Layer 4 of a small transformer language model trained on English Wikipedia (8 layers, counted from 0, width 128). Numbers have three digits each and are written without spaces.
A neuron adds its activation times its output weights to the MLP's output. To switch it off is to set its activation to zero at one token and run the rest of the model.

Output weights of the MLP neurons that the questions are about. A number n stands for (n - 500) times 0.00059.
n3: 267428496521591641521432640521443320290654466735707707526459339583459664579736693335186595200522402423777496253356496425613127572279841452576400403661638589719632504426392735687476730504517243686401546599701605515358205554512381377513456517449738573500579588504496440377614546348496702304529476701397582438600559678468356581358517314492408263426580333756447592393492402444447512423517
n9: 452683444219549479477622522376268599492298586511717753560492593415595576326723531478523542529448551689469524585637559380571220563283422355778493855441317444610607429641566500268553455277291695455430492440425414597538420273485674465602504668465389789581475533421500589533377660547508561736488370413579407368464474523477465651436555579286376197619558345789549368518373421258598705474572
n44: 281391399509537491680505450344430504424576344500464330509431380432452709372244601333588364554386542587412317555616643199702699369535478814168659533777408599419386613487336518538604494686387568742487147200691210437448517606614622428347538536280429362603291401429584507659707567383561785604308415541647551725602736394427482491474662431418053846619585388578705513733373636581403538573511
n83: 338646259513425569420476578497546637491720643539588439732382487544476496478347460550503647587375444640574506568670592512443466371311506678293585520433553581270649513518583516480503281470352440494465500523611450539397578549485468500393553647478249558565390405328553643559418631487464488555444527694686494457340574417627440515666393614605719476343427344405500307471613379464520527452433
n133: 531523489394549683347297560485719567482425598420496313522623470321422585525553443371600440493530408504586662631497494410473472658673475579496464580415746521672393240500626623308359348665742444503582467645349438327465567468729519547394761533675644804398552389515338629595674674358532496617489486452361567247364514690300504465356240549322279497571343547468557616576496404338585451507436
n137: 363644305582753407394584781624322553574573436575694434359513241513431478426504583497523546409549522737567310549584488430482625497622334461249593634675379516443393568550540527385572250366377538509465456442572561482510425300382561442641604486619485842535497493191460588677633648418520553553551233555622490323450570520539493340379421614523441461610550550654576608543463404426348397627427
n192: 404384684525522566596598413303346623584516472716472475600762660328589568299504483552476373500572556496503678290383615399440443578613454409613538430507437433337347472586552346470384362510454285500625409618561587525599490607460635260343500661423532318438525633667711630617515385447466672544556453614362460400397540372490585636547422800243529664345556591504404479504620571427541206507416
n232: 588545391453482411716486436442323496344520769350432769629406321532710467341399657468275587367418532296571379657531598630618843496763686561597615438445393650385646474269337483357525527394521497403532492592744492291418430342751482360842518390335280464553382251616366517416766593874455620216361564474680409662407508354581564447377555626350611520318661418362327950485521483496561492536507
n244: 476535576732577594558476208404366402719865404429556846233572396626486312529523569642125243655424462304624427515497490606416175612327448404571520585465319393592383687478350530531529166554493494687378626402496467346633384562608570325519430419533672331427617621555672471427497430440450478525563461387472504524375451562561541518607474475689601596689445541424608647577431398581537571578362
n254: 468550441507381578632739202415536484497415483448439521377484580338595675490388342384629497431521693573533491594509572377637624758552368636419540419497386290629332490490447301603507564415469454676576598491606278441383438636538480365444383403628489508577297581625686622823591644554657427569634545360493517475497532391380453425367456332380240555599493693496326456676434558631536497539460
n301: 481592443808308409407555363596488723705596713359548500592665361631381531496467655570554616778727481477512507406518560343462526496319251361361522335537459637451608759573445642521143329259396573546411370339291532636454515243627591440668496528520554485648568305454356491240510441456757504431402387440597455493315641574614424653450600447325478712539379405847331531317670448756528489511553
n302: 508597476408579429517513735617420566646505395610577455393489351425440264457345414473402489332383475594523492482384453398437440364591664476462641491401552784556580450566442494457676604591533479521335371529387217518455546471555538544430457421597414500524413429528413459579472485282574557403553330512734630548508599529613491466438601503604519534641515473580517544694273485497682643452477
n312: 415613326512602554558597359538661715429596692591702779800546406474615760679451515382322504391552559699523335451522681387259283524431409455405428512574470402451568500684500622492584220481353598350478413486644449569454278597300534342770463492551447437389535463392449420024469657563573500336563537428579382579579567682538405546831560662806378526535251445564554355413303488279482455364641
n326: 712154603736228509655670402564476467546253525564744629754642586476569316294556602496590524291444453438594522642269448562437527584581646707575629422590293320627492559528327633465338633407357265322476546466737496423500643570410539487400522367429462639487425452169455523465587604475294598500770472602376612443416551327347441528786399688596648325136434550505321662316496767619489715328659
n401: 595344629411426601463523639565635594663331312520513246483724556464480511521483365618739525508543696524562347090473388629437505462720303543315798469504307577467223597725479224380472553180572351284370462508491596245545516550468618327256332642630329567749274434562616536675434542609451533402508392500237638381396685277480335569585331589444618540426695612723431508451537781576655560661517
n415: 363405463500555431451489600532445368602370733456457524406375661456715461595466497586659316485537342405617582412576603497472332303436629510348590497617615468627373370497392546689577617286767497471658569641513523663417473432556508400665451566536511516514458680580536526772339369347289675404526444554581657467295584594427540446596517408586593538542448488378423300665429289465610446370490

Each question names a token from some text and the token that comes next. It shows the activations a of the neurons there, in the order above. A number n stands for (n - 500) times 0.0049.

Then comes g, the gradient of the next token's log-probability with respect to the MLP's output, scaled to length 1. A neuron's effect is roughly proportional to its activation times (output weights . g). A number n stands for (n - 500) times 0.00074.

" Charles", then "ton"
a: 495465485487543493467469484617472617499490482473
g: 617569354520367374497495573404435463552481478323640347495556672616478439481673539426372361474379650491559627596357321356630431527667423545572661701494663589277674524443511501221256356610465120624300387745539574465324657415461593548613287596522485598538429589421502697479441568439482437626467402523424438456514317635437794681507594447553536420435507370456702600519657339482477589749325
Which neuron, switched off, raises the next token's probability most? n254

" the", then " same"
a: 468466466502469480486476475511477601468475577465
g: 486240680372560488593471727399365564451594670398342305656494411429254455377371303577459399577467552325617510588326647382465515565685471604502480644482591601599565595507660308356373507483624254361692413418419449549406601482674542547351539618619405600620571527561407678578700819494379536460473236532500305442720461338543567757510447494559416691452401560577559530253391502414472406673491
Which neuron, switched off, raises the next token's probability most? n133

"ton", then " until"
a: 500497474471467465478475517469477609500497465466
g: 526311428515332571495478529681675696513444351500459377426745622537381533537596449548645663482403027474420348500442446603568585632489237573491532264244507475230314533630738502337545531459384330542601593526503382552395567407579474639411589521555449597535461600455556549518342538452377513757600360660485696492661552537223331551568544417568485443589644576481331433405528657589669549367639
Which neuron, switched off, raises the next token's probability most? n401

" granted", then " a"
a: 468467498476466485465471468578487473963527498547
g: 571356363589437588668648650369618558619642600502627339475710428486459471619631539578527480310583413631488295484438424366448665523505184456356682516584560455525619412644478490459285411518576696388438373549357535459552229508468527583425319407584471519346547425527629632317409676449354385609561500491293688746659594081294481485535634526575615556301556475324489618735597491534439504585420
Switching off which neuron hurts the next token most? n312

" North", then " Carolina"
a: 492477493488466466497513698466497781499493679498
g: 662458594303440529444513481522573469488686649513576456516298579600356466614640358595468741443299691363496525355173472478372405530391673336470423323587379579517412499647490673515591555356409506406278560481477411544376710435391494499492246376701661683472556554501440542430477481817459277607599495544510729505452456480286431625573546621291692420636595680576446225560564513413460399700627
Switching off which neuron hurts the next token most? n401

"a", then ")"
a: 499497498479482491611581494465467480500474475482
g: 340636273562598451513436488714535381603602566693557289424517512477431578679584375294769325552584442606483400245447412302517518627631392392330549533543527559505521520643554572528642407491635231418375515577522331326526682598357491465535326502650356620523446622362676301515352454479375667741552477522598486573533563526379251339596352436747691530586697425596492721422360441441501322621498
Which neuron, switched off, raises the next token's probability most? n232

" released", then " on"
a: 474637484484470471510468466469481474840470498469
g: 655328578692449545508386516510485652426506536486647456387327626524547490432580437348489638403485529650413710582369195687432700410501594681582275490608815407525678396501596521466329469416582506456563409409554347521517551663555463416451704499389299443594538375516264479595192550421475467566375367315388662584511392397308609830642510275692477568565591455475332632718493473505434385600507
Which neuron, switched off, raises the next token's probability most? n312

")", then " should"
a: 499466487466468466490486487486507482469484488465
g: 564453561408430625572500370508400556400501418381385625577675580505498533465382654519555583464366556524372626563621603586584413342603595468449538424547472544476584433553336513431164544811860705294435478449425541575486335568393272808544516487499469440392573617777371400360472509644691318318551637494374542529307450628484560420443370310434393571502475801367555499221559647447698586372469
Switching off which neuron hurts the next token most? n137

" 18", then "97"
a: 477467475469487467478467468473486580483498742467
g: 403594553417528688398368545481521263628605256620552421285684435533535556355393462519261776597321555732504574777417477469504287723441539449440510694606342334535453470430444357416423483368721396453365283562670408524649569496530394469401424544670404443407440431650450903607367521563458573455517597588602402564553514634444500354481536677581694436590462554525506719372342534459548461262487
Switching off which neuron hurts the next token most? n401

"on", then " as"
a: 494493468482490496840471467548480465499466487537
g: 416453397463466350434503360647499454410457330262448320367380617382463548555597602288641672656374375350498366630738400644495620612496529514381572307517357615528453599513698680428620500266439584490375603431514377491430515488532387641601381399520474620669491451382543717660661342389390558592724434490504658321597654440546543661268337372521546372676697670319480332434449684763517524596628
Which neuron, switched off, raises the next token's probability most? n192

"ham", then ","
a: 496491483466471470474510467466490894500495630466
g: 516472622460595243446424540451533519535607565649566280755354497729381250217501539545567433539672845627694490566333504327336480551426463630501366565523633551662507530331260452491730618276345489611460390626498497634439568570584675269535491565526488522634484287364460637572555365433594462502435440584551355552351487504437474679528588353605645478273658452594640502522367317478254500463536
Switching off which neuron hurts the next token most? n302

" still", then " necessary"
a: 691728494548469712531488479471466485686538500465
g: 550629325451569589495306553583360577403440448562592615486647487592395437385463370620630487411453389409540636442163633438543221288531558749470515596497332573387575395408585388440723522394563262368432458556467289533456575637613549588498363417525600650500595717325359587464312597712596575638500517479500616502339838485528523366345405428388588437563559525896595600388476590344638535347536
Switching off which neuron hurts the next token most? n9

" former", then " candidate"
a: 489481469465466594480478489684477477465478475465
g: 486458567392391497674500452453685497554415513451402507466475670300448627459501242577498479503456545614453765456472571333487460523446563361404347580350242368363575471627693453630689415684767619228602760532365355437480765563635537480493479344403530391412559605488294371562566436491546335502349289672334517390360467461552706460565400592421458619535695496487583512343597612617397868551626
Which neuron, switched off, raises the next token's probability most? n137

" should", then " be"
a: 972655499488476468469494465491488481765638500482
g: 496696205382717574515380567575487259288507657549466557540493456548644381331645569661440402390627634338700385624514587315614381556573451414476406365411440582684516502602401560327488526372726361583437565544576588605477398582557436293482424423565580636394397505538717664591506337479599397424681651518451135312697621456393649559463542681654410261407512540408594492343481597412447598293605
Switching off which neuron hurts the next token most? n3

" moved", then " to"
a: 480641499472472610492472480466465478680468472467
g: 689559615581516386652439403564389562410558621526427542461360620571742485505228297334424523482565482621251423717448562360390671416553411526460356649376358461510527452652587453225564375646488351562609837531634421588324446689332282386410505480645583503603444446362449330544580753508372546728554587585460471350535353584315474610518384537569568540511570427219709380454422676562543520557670
Switching off which neuron hurts the next token most? n312

"ing", then " the"
a: 469474480495491467632467568469466466536654499483
g: 397497566573368534372501310604437422837377517607570658442790241618389608558589713563433460490594509543613362413424401631588502684388578489360406438689457476304520590311369727599433481525548441516534332546343369454644629315550671441708577492458438435414517398171575601277514432341522513457570334598762371511419604412771503344431651576481509667445396365565496575376673489399459520477640
Switching off which neuron hurts the next token most? n326

"ties", then " and"
a: 497466466480498471544476471467489481497468499628
g: 545360547411353503558476567427522544350435569393423571514464440592416547469569520591457485487755382533235417473507456428212504684567541419396550478376603421652662812260525676443431513219477418616405518491518612497464457513727455335624352391722481380419433569534654492774469173630551437442383347430709593537482572705506628559325675457454486677442503669517443374731524621542678260324583
Switching off which neuron hurts the next token most? n415

" professor", then " of"
a: 492471844476482468478493483826499484477496500475
g: 460555439404499519527536486554581584385331757591644594719549475530564416492447512671462342373371599652569611502263401388403623574441495369488478541572241404399404362575282341561366525728601686482669395534519508735367436414524575361535569674297467535249674442692401542609464617573533704630309473468553308313452398486474505266605639598594527637346465371541631610287574393380609497349799
Which neuron, switched off, raises the next token's probability most? n254

",", then " his"
a: 498518485468542478467465478484496553474498473499
g: 253399602828324543340572397481488535527715409481496399494595377462511427520376499452659246406448589384567514520525501588642550641641316686396463528392605546461151413347367753591204502563720617578684353440380522502382352361568605505516391572599524641447560409648515503414574658653424631563538392410307711474472560289566518594563487701407502665484637343476364544256497548551637450628417
Switching off which neuron hurts the next token most? n133

"\n\n", then "Per"
a: 466478549467466474473627566474611495672675474519
g: 472653520420607209410582578623433526371379539420565418795615341349419461535494423353524693422649669450467506797693593531489617332553616525471495375608575354572603712462419290395491461463482729272482505377769490260577381489652543494566564448383363634391312432685442498615639546348405461285574358290558699117464513443475519512675656476474447410515416533565497583520633558469496595498559
Which two neurons, each switched off alone, lower its probability most, in order? n232, n326

".", then " He"
a: 465469578492492494594466576474553488708586498485
g: 304562398553379473656738402401443437341598490398387334470435603390507619611340352387569652414527624602515513517694436325485492592645533394542286726340807562523641591282364680433546340578379520587513550450760407569436551450362583584472492513618629587549449369411619431299328299564442491432316339310585776654565565536483785411657381417548315307495669501537552442574678613410573516495518
Switching off which neuron hurts the next token most? n312

"vent", then "h"
a: 500483466489489494480488467468496469499470498598
g: 168527340671464594487425610462361584572586526558664501644518420531134438426708493354339224370283497512577511559427547590492529575658505406597551560421532474316196467430867350563543428611355597466589567481551552715532448372736480487565358448531518525403412375493334549431618639621447428276511501469566493559655370656470636618536418572572550686539512359521518455571548362787459284668410
Which neuron, switched off, raises the next token's probability most? n415

",", then " Die"
a: 492574761467565466472469469466820491477472484484
g: 425664366553685452263504534598347341244583515418453547479680516498612554413458295532674566515481726569603603242442753515362559448578408716495517519408508187507431322493477470475473480368496473539500316319660334573563156534544631315502470558617493587478426627726661767601476604419480490366543393493558703545576505335518582492372524653402486600681693418473521440639394482235575642441362
Switching off which neuron hurts the next token most? n44

" group", then " The"
a: 484482653465470475553496474673487483489466495472
g: 445671482810545356478445350545549497513555488511678472342491383730588296503744433504598406458504495640403436450646353535270680620305560619363379536453525329327396434452505603617605609362604422611516428607561589449468447328561643197434497252611608706602627445363518539542454531433486564404431453392695548405666609294545413481484534572577320527716650410501339423783411437765237492537432
Switching off which neuron hurts the next token most? n254

" professor", then "."
a: 491485864473471470526496480876491480480494498478
g: 364758622601575609535471648634475415582543357516491649248483488400390548623448332471663711580579588263455396370741657458591494296504423303378548596422451744405639429425611528356714432445544252386564615580496267362772427557310594468568462512607593450456434695321667242372448524521468533629720542220428501456537513430433419403457547472537691499550477604583448523491288472652428533628349
Switching off which neuron hurts the next token most? n254

",", then " he"
a: 495536857466506479497472465466806516465468482475
g: 294395478403596411639554460498707622084557786225361419556480738280399640510437315293581524495456519557474438493620710305545596636500488629431437578363565527595485561280488573497455327590637305395562574431525439535512642576338531521413489586598748608384315447515560258462469520630338713494518398420548669517575628471465638476441305588583327463475669450610541353512554611619709376501465
Switching off which neuron hurts the next token most? n44

"ight", then "ing"
a: 490494504496499466509466470470474467498470494482
g: 506536634645501510491503550541491425300445477492402491908718404429584482499456554370631614362627449599586487557378534703245532496631436519568664573435510604482676300534198536538422436637413434463439411480397509570709414500567655540505469540327495371273490526530529590714331475439521650679502760303257588654525572398411490600513666472420361493180359391400461436423481268307607729637543
Switching off which neuron hurts the next token most? n137

",", then " eventually"
a: 496610519468549466498473477466789469466479498488
g: 435420629595528658577487551264665473460460685208432330464440415242310475614515689457548424621303594445607567499537500437577469418367626583368391489503722686549577527606426568370315308557612331563545582618281379671376542559404387814589553724710604575571321271389371279582440596697774569412536529568484455400547533752424579507476483337518377388595468386308531515430485539512491589498509
Switching off which neuron hurts the next token most? n301

" then", then " author"
a: 555509488518478571479467482465475496851666499483
g: 523464678448454168434637299493500563542543473575626384535476619586467538565504518504431539478492602541350586400637567457411505603357574429666542618404437278715640509542306576666306557518614555398496587381632605541519377214190415549524510451325629578601557476590636305263715643621515590247329306513605438453803243316565329564559703678339536534441352474512372518555499538612599449569496
Switching off which neuron hurts the next token most? n312

",", then " La"
a: 499502467475554484465465472480529655499499465499
g: 367601436382662513490618462694586761361441319651212493349473452821503477369633636549438634491504453560409339433687342494318508496398517581624361393512556472590569640509353272492687601356431662550540421583399467574496381522575700217595568562676378383449469445497696635515679455384789510501426547519513309658373551443656691449577711528591356427511385331384364490570380333473415495345597
Switching off which neuron hurts the next token most? n302

" in", then " Los"
a: 470487471468472473490491873483467594479477472469
g: 499602479557418511517599534435580630404537592622255525374532507637469579603430679270330799474568579435422435469578625601291383433441466406538556460604378660322498581783465577586515485404317368269258275593546482510530390363311383394628483667638483526451610562762350536421474493540667612163544595500658704642354506539603458323515551462255549548473538438507727500731297566538540499392375
Switching off which neuron hurts the next token most? n302

" qu", then "ali"
a: 979582502500497490467496474490465481487465496541
g: 399558689525544319457621288470672560648466550468526501413564504369498389314462493509379519468262423344642708339605626641667593267292429668356533338520441351564459396609645603359643522713469450423504546712355596445596382602487493695409333498434463558515225680403489502393477288431431374761287403476487564512432602499542682678631508376547360650522510692389588503455825442601415679546476
Which neuron, switched off, raises the next token's probability most? n3

" a", then " trust"
a: 466465500467472664473471491466490480549480488473
g: 418555495569371759427464479343507342323202657314655554506704523583561406688340425353562717549412444520576550333553573517354394583534320455409430580307560431563537488599559378585425370674768414464484310625700604752608346329473543420478339482322487361586562537626457661326449525618537336601552538618456557652289370680461466694621545541375582414567579570445475263405529289585458673611645
Which neuron, switched off, raises the next token's probability most? n137

" in", then " 18"
a: 482501468480470479478466922467501467482473468467
g: 711242623633473420538418383482521275451691414317676340608437587444602481470517579600600263417381648577421586634494233515535605446394526619496579386345732376536556149486360492497561668558467542577741578475438524460419561636527718451519578337531371579591376386374452542477421519687311391753698467675471538499777546383392585605583523290627397545571540590438279476422419472612311356542454
Which neuron, switched off, raises the next token's probability most? n244

" t", then "ape"
a: 694498469482481488482465469480474482491718499465
g: 714477427496525607499498418483507586593325512617644575520398593573717499396481673383529359574823578481462520518549483419309372668364540504522425492616444439350560386554408650253530489451353475472441505398438478462630562502684491421446512720599329254588358394362823578339456824743371403277692319463469515583427447536620548320502510684641486579469569275495427305513457596808456373493373
Which neuron, switched off, raises the next token's probability most? n3

" many", then " critics"
a: 467474469493479515471469470554465479524623482468
g: 528566716452403360514695632599751485546636570411573429557510427340476654655588572711542287539560791562521552469589520297389541641580470506390506497422639300462522512374474666314257410357535431485413660333624422538716511426550567299391297413476608664549726432578409426486249509558427511456483471466334436237479543281482468449323702550385438362597547543718494451575458494708576638619207
Which neuron, switched off, raises the next token's probability most? n301

"o", then " Bar"
a: 494496465472495465505465485467481476500468478538
g: 601515438768453358510474407443565681360378293362471615523450353577408521205493669434273435609584622642457542687653455266549459384474754676656382441425391530498333399461395333543592608717431519466389505399771449647393634445578864229536582492526474393480525430506515666605473350517541488432285485436709437541527499546578376624454652516589433661565413314611494535520473306707458514603345
Which neuron, switched off, raises the next token's probability most? n44

" War", then " began"
a: 499466835491493498467466475534465489500500478472
g: 603431505664540473532630411535458488380292694507397352459463537446393496599300397633535472655554667664160457591621190786336302336590537499679419511558683725579320376574500511353496536507569594462559589748466514424550413469347309633547503678542459396670407434524595536431482498716580356435369513299454538512589578659288485432614377508357644324548537471326594434561759531355515658328514
Which neuron, switched off, raises the next token's probability most? n44